Layer 3 of a small transformer language model trained on English Wikipedia (15 layers, counted from 0, width 64).
A neuron's activation on a vector x is GELU(gate . x) times (in . x), where the dot is the dot product.
The model reads these tokens: "rap" "s" "," " and" " water" " cont" "am" "in" "ated" " by" " inf" "ected" " an" "im" "als" "." " It" " can" " sur" "v" "ive"

The vector x that enters this layer's MLP at each token. A number n stands for (n - 128) times 0.029.
0 "rap": 178, 119, 150, 145, 136, 160, 72, 158, 66, 121, 100, 143, 146, 90, 108, 205, 100, 111, 146, 147, 111, 120, 100, 105, 131, 134, 110, 115, 151, 98, 135, 137, 65, 151, 86, 145, 145, 91, 108, 73, 119, 95, 139, 129, 68, 200, 152, 115, 107, 133, 120, 129, 95, 55, 69, 238, 173, 103, 110, 100, 138, 155, 97, 219
1 "s": 201, 121, 104, 136, 140, 194, 101, 186, 64, 109, 96, 161, 116, 154, 157, 153, 90, 109, 140, 174, 118, 57, 120, 91, 98, 162, 106, 135, 118, 104, 163, 82, 153, 95, 115, 116, 54, 97, 43, 119, 103, 121, 155, 133, 150, 150, 192, 134, 109, 127, 114, 109, 173, 75, 46, 177, 151, 122, 98, 89, 123, 208, 87, 154
2 ",": 144, 126, 126, 90, 114, 209, 99, 196, 127, 125, 148, 144, 152, 94, 148, 104, 96, 115, 118, 217, 138, 42, 65, 46, 102, 159, 109, 98, 80, 111, 117, 102, 147, 159, 141, 112, 176, 112, 102, 161, 168, 72, 133, 155, 175, 41, 128, 155, 159, 148, 157, 118, 116, 123, 114, 144, 88, 123, 163, 121, 78, 165, 137, 158
3 " and": 106, 106, 121, 102, 113, 222, 141, 163, 142, 105, 141, 148, 139, 153, 150, 116, 77, 114, 133, 189, 142, 90, 109, 65, 74, 172, 84, 85, 117, 93, 113, 117, 127, 151, 169, 121, 180, 161, 88, 125, 195, 135, 194, 124, 169, 74, 171, 188, 135, 193, 121, 119, 134, 94, 116, 143, 86, 115, 178, 129, 90, 149, 136, 173
4 " water": 117, 157, 149, 162, 86, 176, 151, 152, 73, 108, 123, 142, 146, 59, 102, 187, 148, 127, 104, 179, 96, 93, 151, 118, 108, 144, 100, 123, 174, 103, 76, 94, 113, 104, 98, 201, 136, 115, 127, 168, 157, 184, 108, 122, 112, 62, 105, 148, 135, 186, 178, 135, 141, 93, 79, 210, 128, 136, 113, 128, 121, 99, 148, 170
5 " cont": 78, 131, 121, 150, 154, 217, 143, 158, 104, 110, 72, 66, 139, 134, 126, 173, 159, 141, 110, 148, 153, 101, 52, 120, 70, 115, 66, 89, 93, 96, 104, 117, 106, 146, 127, 154, 80, 125, 164, 157, 187, 149, 91, 91, 127, 60, 115, 140, 109, 145, 63, 79, 155, 130, 95, 189, 149, 149, 88, 96, 190, 117, 105, 117
6 "am": 197, 73, 161, 158, 110, 142, 146, 177, 62, 111, 73, 97, 127, 129, 156, 137, 159, 133, 115, 144, 156, 114, 115, 87, 108, 129, 110, 108, 107, 120, 155, 127, 103, 169, 169, 101, 53, 64, 120, 170, 140, 109, 80, 144, 78, 153, 168, 105, 138, 133, 106, 96, 63, 167, 138, 64, 127, 110, 138, 151, 181, 167, 30, 146
7 "in": 123, 135, 131, 173, 108, 174, 138, 156, 124, 134, 148, 101, 181, 124, 169, 125, 117, 160, 97, 114, 173, 56, 143, 104, 95, 145, 130, 89, 80, 103, 174, 104, 134, 119, 165, 114, 132, 127, 80, 48, 165, 168, 189, 159, 139, 183, 215, 102, 114, 152, 132, 118, 111, 107, 77, 68, 109, 150, 109, 149, 172, 211, 58, 113
8 "ated": 119, 103, 160, 171, 139, 190, 136, 151, 110, 128, 126, 114, 91, 132, 140, 130, 152, 151, 154, 104, 120, 67, 103, 130, 196, 105, 95, 88, 148, 169, 115, 133, 91, 149, 145, 170, 118, 119, 116, 99, 120, 80, 180, 113, 105, 203, 153, 59, 121, 156, 87, 162, 105, 62, 108, 213, 131, 119, 180, 12, 170, 166, 130, 197
9 " by": 121, 98, 140, 132, 95, 213, 157, 130, 133, 148, 168, 146, 165, 108, 127, 135, 132, 135, 168, 174, 121, 65, 105, 113, 156, 115, 77, 99, 122, 129, 79, 125, 159, 148, 140, 162, 182, 116, 104, 130, 221, 139, 216, 113, 203, 91, 203, 117, 83, 148, 94, 172, 166, 79, 136, 77, 121, 126, 179, 114, 60, 117, 119, 151
10 " inf": 21, 101, 122, 165, 166, 203, 180, 96, 70, 119, 70, 117, 104, 86, 154, 128, 178, 146, 94, 163, 138, 110, 101, 140, 101, 143, 120, 116, 121, 114, 86, 123, 74, 138, 126, 136, 116, 108, 126, 154, 242, 214, 117, 132, 131, 66, 132, 132, 119, 147, 126, 75, 155, 162, 105, 159, 175, 146, 118, 92, 149, 117, 73, 141
11 "ected": 111, 69, 159, 159, 127, 182, 162, 137, 111, 130, 110, 131, 100, 133, 137, 131, 208, 146, 133, 146, 152, 87, 131, 90, 166, 100, 87, 129, 92, 166, 139, 181, 135, 102, 124, 209, 169, 161, 123, 108, 140, 146, 171, 105, 65, 191, 176, 111, 150, 156, 102, 135, 159, 104, 151, 79, 139, 127, 91, 57, 175, 130, 129, 202
12 " an": 146, 128, 121, 131, 130, 157, 168, 128, 67, 91, 111, 115, 108, 109, 134, 150, 145, 121, 94, 91, 156, 103, 149, 160, 139, 94, 77, 105, 145, 121, 95, 111, 133, 104, 106, 130, 154, 89, 94, 149, 248, 165, 152, 80, 172, 62, 85, 109, 121, 219, 141, 147, 169, 176, 107, 155, 109, 125, 150, 62, 151, 108, 81, 140
13 "im": 95, 103, 149, 161, 104, 126, 96, 150, 104, 108, 110, 85, 157, 126, 164, 140, 146, 173, 97, 46, 116, 90, 146, 104, 95, 105, 130, 130, 91, 104, 173, 110, 92, 107, 146, 135, 124, 91, 116, 136, 144, 104, 73, 155, 84, 167, 168, 101, 145, 162, 134, 82, 115, 58, 123, 90, 92, 141, 122, 124, 168, 157, 10, 101
14 "als": 107, 169, 126, 151, 76, 167, 100, 118, 149, 109, 150, 127, 112, 102, 173, 153, 116, 117, 151, 105, 84, 75, 124, 144, 103, 154, 98, 133, 162, 111, 173, 108, 58, 134, 150, 191, 104, 126, 106, 67, 136, 120, 162, 125, 149, 220, 176, 133, 117, 179, 140, 88, 73, 98, 147, 102, 178, 64, 165, 84, 110, 117, 140, 147
15 ".": 101, 106, 178, 121, 82, 195, 92, 233, 194, 115, 86, 125, 136, 132, 119, 102, 104, 102, 138, 126, 86, 28, 139, 112, 63, 126, 94, 140, 66, 151, 124, 111, 141, 147, 114, 162, 126, 85, 92, 155, 113, 94, 130, 159, 169, 62, 104, 120, 131, 143, 124, 142, 175, 71, 136, 47, 144, 118, 128, 93, 122, 180, 125, 165
16 " It": 150, 201, 139, 112, 116, 98, 156, 160, 136, 124, 132, 101, 177, 120, 164, 177, 137, 109, 115, 169, 86, 72, 153, 128, 163, 88, 38, 102, 150, 145, 68, 118, 130, 98, 87, 158, 219, 114, 136, 122, 192, 117, 116, 91, 168, 141, 65, 111, 82, 161, 94, 136, 134, 124, 104, 103, 117, 123, 140, 132, 141, 113, 93, 148
17 " can": 110, 129, 128, 61, 87, 206, 158, 157, 102, 112, 146, 116, 182, 96, 150, 181, 102, 149, 100, 127, 136, 107, 104, 167, 136, 141, 26, 122, 139, 103, 121, 104, 119, 104, 122, 180, 172, 114, 150, 87, 214, 154, 82, 141, 142, 75, 156, 145, 117, 186, 158, 109, 119, 122, 118, 147, 124, 121, 127, 114, 164, 153, 114, 162
18 " sur": 90, 133, 122, 179, 113, 215, 123, 84, 91, 157, 111, 99, 184, 98, 107, 143, 116, 117, 88, 163, 104, 82, 102, 159, 112, 122, 104, 125, 149, 94, 110, 107, 136, 134, 71, 145, 81, 129, 179, 147, 238, 127, 121, 159, 147, 59, 155, 116, 133, 166, 155, 134, 140, 104, 93, 223, 132, 194, 94, 179, 100, 86, 139, 167
19 "v": 67, 50, 133, 166, 82, 156, 116, 135, 178, 113, 123, 97, 170, 137, 124, 160, 125, 130, 130, 118, 157, 72, 132, 161, 131, 175, 78, 146, 124, 84, 198, 115, 119, 121, 107, 89, 77, 71, 167, 142, 141, 79, 153, 169, 120, 208, 248, 167, 142, 166, 131, 135, 180, 136, 121, 114, 141, 119, 118, 146, 181, 88, 110, 123
20 "ive": 166, 94, 156, 166, 100, 195, 121, 139, 124, 103, 129, 115, 154, 166, 171, 120, 78, 167, 123, 134, 154, 96, 145, 119, 123, 59, 87, 129, 123, 105, 100, 154, 120, 137, 79, 202, 139, 130, 88, 162, 189, 149, 180, 164, 93, 190, 179, 125, 65, 125, 138, 102, 112, 108, 123, 103, 94, 66, 124, 109, 174, 160, 125, 160

Each question shows the input weights of one neuron of the MLP. A number n stands for (n - 128) times 0.0043.

n44 gate: 110, 204, 122, 171, 89, 109, 160, 125, 118, 82, 117, 142, 126, 138, 113, 169, 145, 136, 108, 151, 125, 118, 171, 117, 131, 122, 182, 81, 122, 123, 100, 137, 152, 138, 165, 126, 115, 138, 189, 121, 178, 102, 155, 124, 170, 144, 182, 126, 129, 189, 181, 98, 93, 70, 164, 127, 124, 146, 115, 165, 147, 128, 118, 159
n44 in: 112, 81, 191, 110, 154, 152, 135, 121, 61, 140, 144, 149, 123, 89, 183, 134, 92, 118, 149, 69, 90, 146, 123, 132, 128, 135, 167, 124, 140, 131, 94, 100, 127, 94, 93, 164, 132, 202, 134, 116, 148, 113, 115, 139, 127, 123, 99, 120, 87, 119, 82, 144, 95, 173, 127, 142, 147, 151, 118, 134, 170, 71, 152, 101
Its two highest activations, in order, are on tokens 18 " sur", 4 " water"

n140 gate: 131, 99, 148, 188, 87, 163, 165, 164, 99, 144, 111, 190, 79, 110, 110, 195, 125, 110, 171, 164, 126, 98, 127, 152, 131, 176, 116, 113, 99, 176, 73, 76, 108, 93, 145, 196, 130, 150, 94, 75, 121, 77, 137, 86, 132, 98, 121, 140, 130, 113, 110, 110, 157, 148, 131, 128, 146, 111, 159, 116, 148, 108, 124, 131
n140 in: 162, 114, 149, 98, 70, 134, 133, 129, 150, 114, 89, 120, 74, 129, 128, 142, 111, 118, 116, 156, 162, 113, 105, 155, 122, 112, 142, 112, 161, 74, 109, 110, 181, 143, 142, 106, 108, 102, 128, 141, 135, 138, 144, 129, 127, 128, 158, 160, 143, 88, 195, 154, 91, 125, 79, 138, 128, 149, 122, 63, 152, 152, 156, 153
Its two highest activations, in order, are on tokens 1 "s", 4 " water"

n105 gate: 106, 143, 147, 135, 147, 127, 114, 164, 117, 169, 137, 105, 147, 103, 152, 147, 109, 145, 119, 117, 103, 144, 138, 164, 81, 88, 123, 165, 126, 109, 146, 146, 164, 122, 111, 92, 173, 151, 114, 182, 145, 124, 98, 104, 142, 168, 156, 178, 153, 118, 119, 122, 118, 120, 138, 154, 221, 119, 166, 154, 130, 136, 116, 168
n105 in: 93, 147, 102, 102, 98, 134, 155, 157, 61, 135, 128, 110, 134, 104, 138, 117, 111, 114, 138, 87, 92, 127, 144, 140, 152, 126, 173, 128, 76, 128, 115, 127, 85, 152, 114, 112, 153, 134, 124, 124, 134, 122, 95, 112, 112, 112, 108, 112, 162, 115, 128, 188, 88, 157, 137, 198, 151, 126, 109, 123, 120, 125, 167, 164
On which token does it fire most, and how strongly? 0 "rap", at about 1.3

n152 gate: 107, 194, 169, 119, 152, 144, 96, 172, 116, 126, 118, 149, 152, 142, 189, 136, 79, 120, 120, 127, 90, 154, 195, 109, 144, 146, 113, 129, 91, 86, 110, 92, 63, 106, 133, 153, 93, 157, 126, 133, 139, 115, 125, 118, 148, 149, 163, 163, 132, 122, 176, 193, 83, 67, 126, 93, 105, 58, 97, 118, 137, 172, 145, 108
n152 in: 143, 129, 127, 109, 92, 141, 83, 61, 125, 140, 207, 158, 98, 129, 97, 105, 153, 113, 104, 103, 122, 97, 109, 172, 119, 134, 143, 123, 185, 152, 167, 107, 116, 103, 63, 61, 113, 118, 141, 114, 137, 123, 116, 131, 120, 136, 114, 86, 130, 123, 146, 112, 163, 129, 129, 147, 161, 114, 107, 113, 164, 113, 97, 158
It fires most on token 14 "als"

n132 gate: 122, 85, 147, 147, 94, 120, 71, 154, 140, 96, 139, 141, 113, 116, 158, 183, 164, 158, 98, 143, 112, 73, 126, 119, 89, 142, 113, 142, 134, 127, 135, 120, 156, 145, 158, 123, 154, 67, 78, 135, 133, 76, 175, 120, 75, 217, 175, 137, 194, 134, 118, 119, 121, 140, 129, 90, 124, 104, 146, 150, 82, 152, 142, 130
n132 in: 73, 119, 126, 164, 91, 109, 146, 161, 83, 149, 94, 95, 162, 83, 139, 142, 121, 129, 145, 171, 116, 92, 116, 189, 97, 127, 113, 95, 118, 150, 112, 123, 150, 127, 108, 145, 73, 109, 158, 122, 160, 163, 82, 131, 144, 74, 128, 185, 105, 145, 97, 123, 144, 152, 87, 143, 133, 152, 134, 122, 150, 139, 86, 139
Its two highest activations, in order, are on tokens 19 "v", 6 "am"

n165 gate: 67, 193, 83, 133, 116, 125, 139, 151, 130, 123, 142, 103, 93, 107, 101, 114, 105, 124, 171, 97, 136, 143, 87, 92, 119, 107, 165, 165, 126, 130, 125, 110, 74, 113, 146, 137, 109, 150, 122, 126, 116, 157, 150, 134, 145, 153, 125, 95, 130, 113, 137, 84, 148, 162, 92, 140, 98, 136, 124, 149, 119, 187, 146, 107
n165 in: 156, 151, 154, 166, 101, 167, 122, 141, 132, 115, 119, 76, 117, 49, 116, 132, 92, 125, 96, 96, 139, 124, 96, 75, 85, 110, 102, 189, 132, 164, 115, 139, 112, 143, 131, 133, 127, 112, 124, 90, 115, 128, 139, 109, 161, 186, 182, 138, 144, 128, 143, 91, 181, 136, 128, 132, 138, 135, 105, 144, 111, 166, 141, 154
It fires most on token 7 "in"

n137 gate: 171, 122, 161, 145, 106, 144, 175, 162, 125, 83, 175, 118, 154, 145, 160, 220, 78, 188, 113, 151, 129, 112, 89, 118, 134, 128, 129, 152, 123, 88, 147, 67, 128, 137, 121, 106, 78, 149, 80, 124, 105, 135, 113, 141, 116, 160, 122, 191, 112, 169, 164, 100, 115, 118, 157, 74, 64, 89, 111, 131, 134, 127, 128, 122
n137 in: 120, 167, 136, 104, 147, 167, 149, 141, 125, 116, 171, 80, 128, 72, 154, 91, 126, 103, 134, 139, 111, 125, 149, 113, 139, 142, 133, 185, 105, 171, 108, 74, 113, 112, 102, 145, 140, 105, 124, 136, 134, 142, 65, 156, 139, 145, 136, 129, 166, 124, 128, 172, 130, 118, 149, 136, 134, 113, 58, 74, 121, 187, 123, 90
Its three highest activations, in order, are on tokens 17 " can", 1 "s", 13 "im"

n187 gate: 145, 115, 74, 173, 137, 144, 126, 107, 140, 112, 116, 148, 56, 124, 139, 122, 128, 93, 103, 152, 144, 132, 118, 116, 60, 159, 124, 150, 103, 175, 148, 141, 109, 143, 161, 101, 143, 77, 118, 134, 123, 133, 149, 151, 122, 130, 162, 134, 154, 143, 119, 123, 106, 147, 130, 157, 116, 96, 108, 136, 139, 92, 56, 149
n187 in: 120, 121, 102, 125, 100, 170, 175, 101, 113, 137, 112, 122, 146, 109, 162, 119, 167, 110, 122, 129, 89, 122, 116, 146, 124, 154, 127, 142, 115, 121, 115, 128, 121, 159, 114, 157, 100, 148, 94, 169, 86, 139, 129, 154, 70, 86, 96, 152, 114, 104, 134, 109, 104, 141, 115, 123, 141, 174, 152, 88, 147, 121, 124, 94
Its three highest activations, in order, are on tokens 10 " inf", 6 "am", 5 " cont"

n175 gate: 185, 130, 169, 159, 91, 159, 152, 163, 110, 188, 146, 182, 155, 82, 148, 143, 125, 158, 168, 146, 114, 95, 124, 45, 109, 125, 191, 195, 117, 104, 107, 132, 121, 114, 122, 152, 166, 128, 109, 113, 114, 111, 146, 161, 141, 175, 137, 88, 107, 152, 139, 137, 139, 125, 160, 103, 127, 78, 154, 112, 151, 116, 136, 120
n175 in: 90, 156, 123, 148, 190, 157, 97, 140, 98, 107, 86, 119, 142, 136, 107, 128, 139, 122, 143, 160, 166, 155, 144, 170, 126, 94, 104, 62, 91, 161, 90, 141, 156, 94, 182, 127, 113, 117, 107, 127, 116, 137, 136, 100, 136, 142, 126, 148, 135, 161, 110, 143, 150, 122, 101, 58, 162, 158, 136, 155, 149, 77, 142, 132
Its three highest activations, in order, are on tokens 11 "ected", 9 " by", 7 "in"

n79 gate: 108, 149, 109, 106, 96, 110, 173, 131, 66, 148, 101, 132, 134, 171, 158, 123, 165, 116, 142, 94, 102, 125, 106, 127, 150, 132, 98, 122, 120, 108, 99, 60, 141, 110, 113, 161, 152, 106, 100, 194, 135, 106, 120, 123, 124, 147, 150, 139, 121, 187, 115, 114, 124, 103, 114, 90, 131, 130, 127, 163, 91, 182, 140, 106
n79 in: 143, 103, 111, 110, 199, 134, 172, 121, 128, 155, 160, 143, 91, 132, 67, 94, 104, 155, 148, 93, 122, 164, 64, 141, 156, 127, 116, 151, 126, 91, 121, 139, 191, 101, 133, 169, 140, 148, 115, 102, 132, 135, 81, 175, 165, 108, 120, 140, 120, 131, 136, 165, 97, 138, 157, 151, 113, 109, 115, 148, 107, 148, 119, 108
It fires most on token 17 " can"

n96 gate: 119, 131, 98, 137, 149, 127, 144, 191, 178, 132, 75, 133, 124, 119, 125, 141, 136, 113, 95, 157, 140, 127, 187, 137, 126, 141, 128, 166, 63, 128, 90, 123, 129, 125, 173, 127, 125, 129, 146, 153, 117, 107, 147, 117, 134, 174, 163, 93, 137, 118, 184, 193, 62, 110, 139, 162, 147, 162, 133, 125, 169, 103, 144, 136
n96 in: 146, 134, 122, 135, 128, 127, 143, 179, 145, 84, 117, 110, 145, 126, 106, 169, 131, 122, 139, 182, 113, 112, 182, 143, 114, 116, 129, 150, 108, 109, 98, 143, 135, 118, 178, 166, 97, 111, 81, 147, 145, 67, 161, 112, 134, 189, 155, 79, 160, 156, 156, 148, 112, 122, 155, 155, 154, 159, 147, 138, 158, 138, 118, 164
On which token does it fire most, and how strongly? 8 "ated", at about 2.5

n11 gate: 163, 79, 133, 146, 118, 116, 125, 69, 157, 161, 125, 119, 111, 135, 119, 119, 164, 123, 96, 145, 174, 183, 210, 136, 160, 150, 126, 55, 107, 104, 122, 100, 161, 158, 126, 170, 109, 151, 135, 95, 126, 104, 119, 116, 103, 114, 105, 99, 114, 135, 144, 78, 122, 80, 127, 122, 111, 180, 129, 162, 102, 119, 174, 115
n11 in: 101, 153, 100, 141, 94, 144, 148, 139, 93, 89, 137, 93, 97, 84, 163, 153, 118, 125, 138, 134, 130, 117, 98, 156, 61, 139, 142, 128, 171, 77, 50, 110, 166, 156, 117, 94, 135, 110, 131, 192, 95, 81, 109, 126, 163, 121, 79, 81, 113, 118, 82, 98, 114, 75, 189, 139, 100, 48, 179, 113, 133, 114, 94, 120
It fires most on token 7 "in"

n14 gate: 147, 171, 145, 123, 166, 182, 127, 131, 146, 132, 179, 123, 182, 134, 105, 144, 144, 114, 117, 140, 88, 155, 124, 131, 175, 188, 167, 145, 123, 70, 90, 122, 99, 124, 159, 122, 154, 105, 143, 110, 131, 113, 126, 145, 139, 106, 137, 130, 151, 109, 166, 128, 93, 56, 165, 103, 119, 149, 144, 130, 117, 118, 113, 119
n14 in: 68, 103, 150, 105, 192, 119, 163, 68, 76, 173, 133, 92, 127, 113, 129, 113, 112, 130, 139, 99, 140, 141, 140, 144, 137, 115, 171, 149, 107, 133, 113, 120, 123, 113, 117, 127, 94, 187, 166, 183, 94, 172, 129, 83, 135, 82, 96, 140, 83, 135, 124, 161, 150, 125, 97, 169, 125, 143, 122, 139, 89, 130, 184, 117
It fires most on token 18 " sur"

n95 gate: 187, 120, 115, 112, 130, 158, 115, 124, 100, 132, 163, 134, 109, 178, 168, 144, 96, 84, 119, 117, 151, 101, 148, 122, 140, 170, 135, 177, 128, 109, 152, 80, 77, 110, 194, 127, 150, 146, 121, 88, 43, 141, 115, 148, 126, 127, 119, 81, 130, 128, 96, 175, 144, 78, 128, 138, 88, 163, 114, 134, 133, 146, 180, 147
n95 in: 153, 74, 150, 162, 94, 188, 85, 156, 104, 117, 138, 127, 112, 100, 161, 152, 137, 91, 112, 142, 151, 91, 87, 70, 151, 73, 81, 162, 128, 81, 132, 97, 80, 122, 138, 117, 125, 113, 116, 81, 76, 111, 121, 147, 97, 142, 146, 169, 73, 124, 102, 182, 142, 60, 133, 134, 138, 168, 102, 154, 109, 144, 157, 179
It fires most on token 1 "s"

n54 gate: 118, 85, 93, 129, 134, 139, 122, 173, 135, 137, 133, 141, 141, 117, 183, 119, 134, 134, 114, 110, 95, 82, 141, 143, 111, 119, 113, 171, 134, 119, 141, 137, 85, 168, 190, 155, 183, 75, 122, 127, 152, 104, 142, 151, 113, 127, 210, 129, 140, 156, 103, 88, 112, 99, 165, 93, 139, 109, 140, 161, 110, 168, 141, 164
n54 in: 135, 143, 152, 156, 152, 166, 138, 113, 85, 155, 130, 141, 155, 109, 137, 102, 106, 172, 179, 112, 75, 123, 107, 142, 103, 131, 151, 97, 128, 131, 107, 171, 182, 111, 130, 133, 188, 159, 106, 132, 123, 144, 54, 117, 110, 130, 134, 115, 136, 130, 115, 97, 143, 119, 157, 143, 121, 107, 192, 150, 154, 74, 130, 115
It fires most on token 9 " by"

n155 gate: 150, 105, 61, 194, 127, 119, 123, 152, 158, 105, 107, 160, 135, 152, 139, 143, 115, 89, 53, 117, 77, 105, 133, 148, 132, 146, 99, 111, 115, 179, 151, 96, 138, 134, 122, 150, 154, 89, 99, 106, 164, 117, 150, 114, 111, 162, 133, 85, 166, 84, 98, 124, 83, 137, 95, 136, 155, 87, 114, 132, 121, 140, 125, 152
n155 in: 65, 123, 105, 118, 153, 98, 135, 97, 129, 102, 152, 136, 126, 125, 129, 127, 110, 147, 137, 151, 106, 121, 136, 117, 123, 135, 122, 58, 58, 124, 152, 150, 149, 137, 87, 144, 153, 145, 146, 133, 126, 122, 101, 100, 105, 113, 136, 89, 113, 121, 128, 28, 136, 121, 143, 113, 113, 158, 103, 79, 156, 117, 143, 121
It fires most on token 11 "ected"

n65 gate: 177, 128, 122, 196, 129, 126, 95, 108, 125, 97, 169, 167, 142, 137, 138, 152, 135, 100, 106, 107, 107, 126, 154, 119, 95, 119, 130, 128, 119, 180, 140, 174, 159, 109, 120, 151, 146, 98, 145, 109, 112, 151, 183, 167, 89, 180, 150, 116, 190, 129, 119, 153, 95, 127, 166, 165, 131, 109, 121, 141, 123, 105, 110, 159
n65 in: 136, 92, 119, 142, 152, 142, 107, 132, 112, 113, 141, 147, 94, 140, 166, 115, 134, 156, 88, 144, 130, 141, 107, 76, 169, 136, 150, 142, 135, 149, 138, 225, 100, 73, 139, 131, 149, 112, 139, 102, 92, 98, 108, 133, 129, 138, 134, 132, 128, 130, 135, 114, 102, 101, 168, 60, 142, 180, 132, 136, 141, 125, 133, 93
It fires most on token 11 "ected"

n27 gate: 114, 98, 142, 107, 153, 137, 123, 163, 110, 137, 140, 156, 152, 180, 115, 109, 136, 168, 158, 147, 96, 123, 150, 142, 133, 127, 109, 138, 126, 159, 146, 188, 183, 158, 65, 139, 83, 111, 158, 80, 105, 103, 112, 143, 151, 138, 177, 193, 124, 155, 131, 136, 59, 128, 172, 158, 149, 173, 91, 157, 112, 182, 124, 132
n27 in: 122, 178, 141, 132, 125, 114, 72, 144, 175, 121, 107, 154, 132, 180, 112, 106, 100, 112, 136, 129, 148, 127, 131, 121, 87, 124, 156, 138, 137, 125, 146, 124, 86, 146, 125, 115, 173, 125, 63, 131, 113, 85, 140, 141, 153, 160, 147, 108, 99, 171, 82, 165, 147, 157, 123, 93, 116, 164, 125, 137, 67, 107, 132, 145
It fires most on token 15 "."

n138 gate: 110, 116, 168, 83, 113, 100, 106, 103, 99, 136, 83, 143, 83, 132, 147, 92, 120, 179, 130, 157, 160, 134, 105, 106, 148, 53, 126, 93, 87, 82, 105, 80, 172, 189, 153, 153, 108, 111, 140, 73, 165, 154, 146, 98, 163, 148, 185, 173, 106, 125, 114, 103, 109, 143, 120, 111, 130, 138, 127, 137, 133, 70, 135, 106
n138 in: 135, 117, 180, 124, 108, 147, 123, 108, 115, 176, 158, 143, 157, 125, 71, 127, 104, 120, 148, 119, 48, 126, 105, 93, 111, 111, 120, 92, 150, 134, 178, 136, 117, 127, 167, 148, 111, 97, 134, 197, 125, 144, 103, 169, 151, 123, 92, 99, 113, 109, 157, 184, 114, 112, 131, 58, 133, 119, 109, 167, 125, 102, 140, 106
On which token does it fire most, and how strongly? 9 " by", at about 1.6

n34 gate: 128, 138, 113, 109, 128, 116, 145, 131, 131, 124, 120, 141, 80, 164, 110, 189, 122, 101, 140, 121, 134, 131, 204, 167, 182, 134, 147, 133, 144, 140, 124, 178, 135, 107, 126, 141, 101, 195, 154, 125, 139, 170, 107, 71, 158, 140, 126, 126, 149, 93, 148, 92, 84, 83, 86, 145, 95, 154, 89, 122, 132, 133, 148, 150
n34 in: 133, 124, 97, 127, 79, 181, 138, 130, 107, 106, 131, 141, 122, 103, 108, 165, 128, 81, 107, 161, 128, 106, 129, 120, 112, 114, 108, 102, 170, 165, 109, 167, 128, 106, 142, 227, 156, 162, 125, 152, 182, 154, 97, 69, 145, 111, 145, 158, 160, 127, 126, 110, 42, 130, 82, 121, 105, 142, 99, 122, 145, 117, 165, 186
On which token does it fire most, and how strongly? 4 " water", at about 2

n30 gate: 151, 100, 134, 143, 185, 144, 166, 119, 111, 98, 126, 139, 76, 163, 128, 123, 98, 152, 178, 108, 92, 127, 124, 150, 120, 169, 129, 175, 94, 119, 122, 165, 129, 135, 112, 158, 152, 134, 144, 176, 147, 140, 160, 136, 141, 140, 157, 108, 129, 104, 130, 136, 103, 203, 100, 146, 148, 143, 135, 111, 144, 159, 186, 136
n30 in: 182, 101, 91, 175, 136, 109, 138, 129, 123, 108, 134, 160, 129, 138, 128, 148, 106, 155, 107, 125, 95, 116, 151, 161, 67, 107, 101, 158, 83, 100, 187, 119, 113, 113, 160, 140, 132, 97, 135, 114, 140, 70, 176, 139, 120, 180, 162, 96, 142, 157, 115, 127, 152, 172, 135, 89, 150, 149, 164, 147, 164, 122, 119, 126
It fires most on token 20 "ive"

n100 gate: 140, 83, 96, 153, 119, 145, 100, 157, 155, 151, 131, 98, 127, 106, 124, 174, 77, 145, 131, 121, 164, 77, 142, 115, 114, 88, 97, 155, 142, 159, 166, 103, 163, 112, 155, 145, 130, 79, 96, 146, 147, 88, 200, 162, 116, 160, 199, 107, 142, 108, 134, 148, 105, 82, 196, 99, 141, 108, 120, 79, 117, 143, 94, 144
n100 in: 80, 92, 135, 130, 144, 60, 128, 155, 110, 185, 107, 119, 120, 90, 147, 98, 109, 165, 96, 150, 149, 115, 86, 127, 114, 82, 138, 150, 149, 98, 63, 170, 114, 128, 89, 171, 125, 147, 126, 114, 132, 127, 163, 134, 101, 148, 99, 189, 112, 91, 139, 97, 132, 115, 136, 76, 148, 117, 113, 111, 152, 79, 121, 127
On which token does it fire most, and how strongly? 20 "ive", at about 5.3

n47 gate: 145, 135, 141, 142, 124, 123, 125, 115, 125, 131, 117, 119, 166, 94, 175, 124, 168, 169, 144, 129, 144, 103, 71, 160, 107, 137, 66, 132, 135, 159, 172, 142, 109, 148, 111, 111, 76, 133, 161, 155, 159, 133, 106, 127, 128, 89, 132, 139, 144, 125, 120, 138, 117, 70, 125, 131, 126, 196, 97, 108, 97, 138, 108, 170
n47 in: 95, 138, 132, 90, 157, 124, 124, 117, 81, 163, 87, 128, 120, 138, 113, 112, 84, 122, 110, 84, 119, 162, 124, 136, 173, 169, 114, 146, 138, 131, 97, 119, 98, 92, 96, 93, 158, 137, 169, 127, 123, 176, 105, 114, 174, 75, 99, 135, 132, 127, 131, 110, 148, 154, 114, 151, 93, 166, 127, 131, 157, 121, 151, 125
It fires most on token 18 " sur"

n143 gate: 185, 132, 132, 115, 150, 118, 110, 113, 162, 127, 83, 110, 151, 85, 75, 64, 216, 169, 156, 104, 120, 124, 142, 123, 107, 126, 105, 100, 144, 124, 145, 102, 157, 135, 187, 132, 114, 117, 116, 168, 109, 101, 64, 103, 126, 133, 130, 119, 106, 162, 95, 91, 171, 146, 154, 104, 132, 140, 87, 129, 118, 121, 126, 153
n143 in: 153, 96, 162, 192, 144, 90, 143, 110, 140, 123, 128, 104, 131, 123, 145, 151, 147, 117, 150, 122, 163, 117, 151, 148, 86, 81, 137, 148, 118, 176, 144, 62, 153, 158, 150, 136, 155, 119, 151, 144, 122, 119, 104, 168, 83, 115, 145, 118, 126, 126, 73, 115, 82, 129, 121, 126, 178, 109, 127, 97, 120, 180, 77, 148
It fires most on token 6 "am"

n160 gate: 141, 96, 140, 104, 51, 108, 78, 152, 93, 74, 175, 106, 125, 168, 118, 86, 159, 159, 141, 163, 144, 95, 99, 157, 135, 139, 138, 171, 166, 108, 162, 111, 126, 111, 120, 125, 136, 133, 77, 124, 143, 136, 165, 126, 128, 121, 105, 123, 114, 129, 133, 81, 81, 127, 107, 105, 89, 150, 155, 186, 118, 191, 130, 132
n160 in: 94, 94, 111, 168, 59, 75, 115, 178, 122, 89, 150, 127, 84, 94, 87, 167, 126, 154, 150, 127, 140, 94, 124, 122, 122, 174, 110, 148, 158, 100, 150, 74, 156, 141, 121, 89, 126, 89, 102, 120, 144, 116, 165, 155, 147, 160, 158, 171, 128, 131, 142, 85, 132, 97, 115, 157, 157, 127, 149, 88, 152, 132, 153, 163
On which token does it fire most, and how strongly? 1 "s", at about 2.7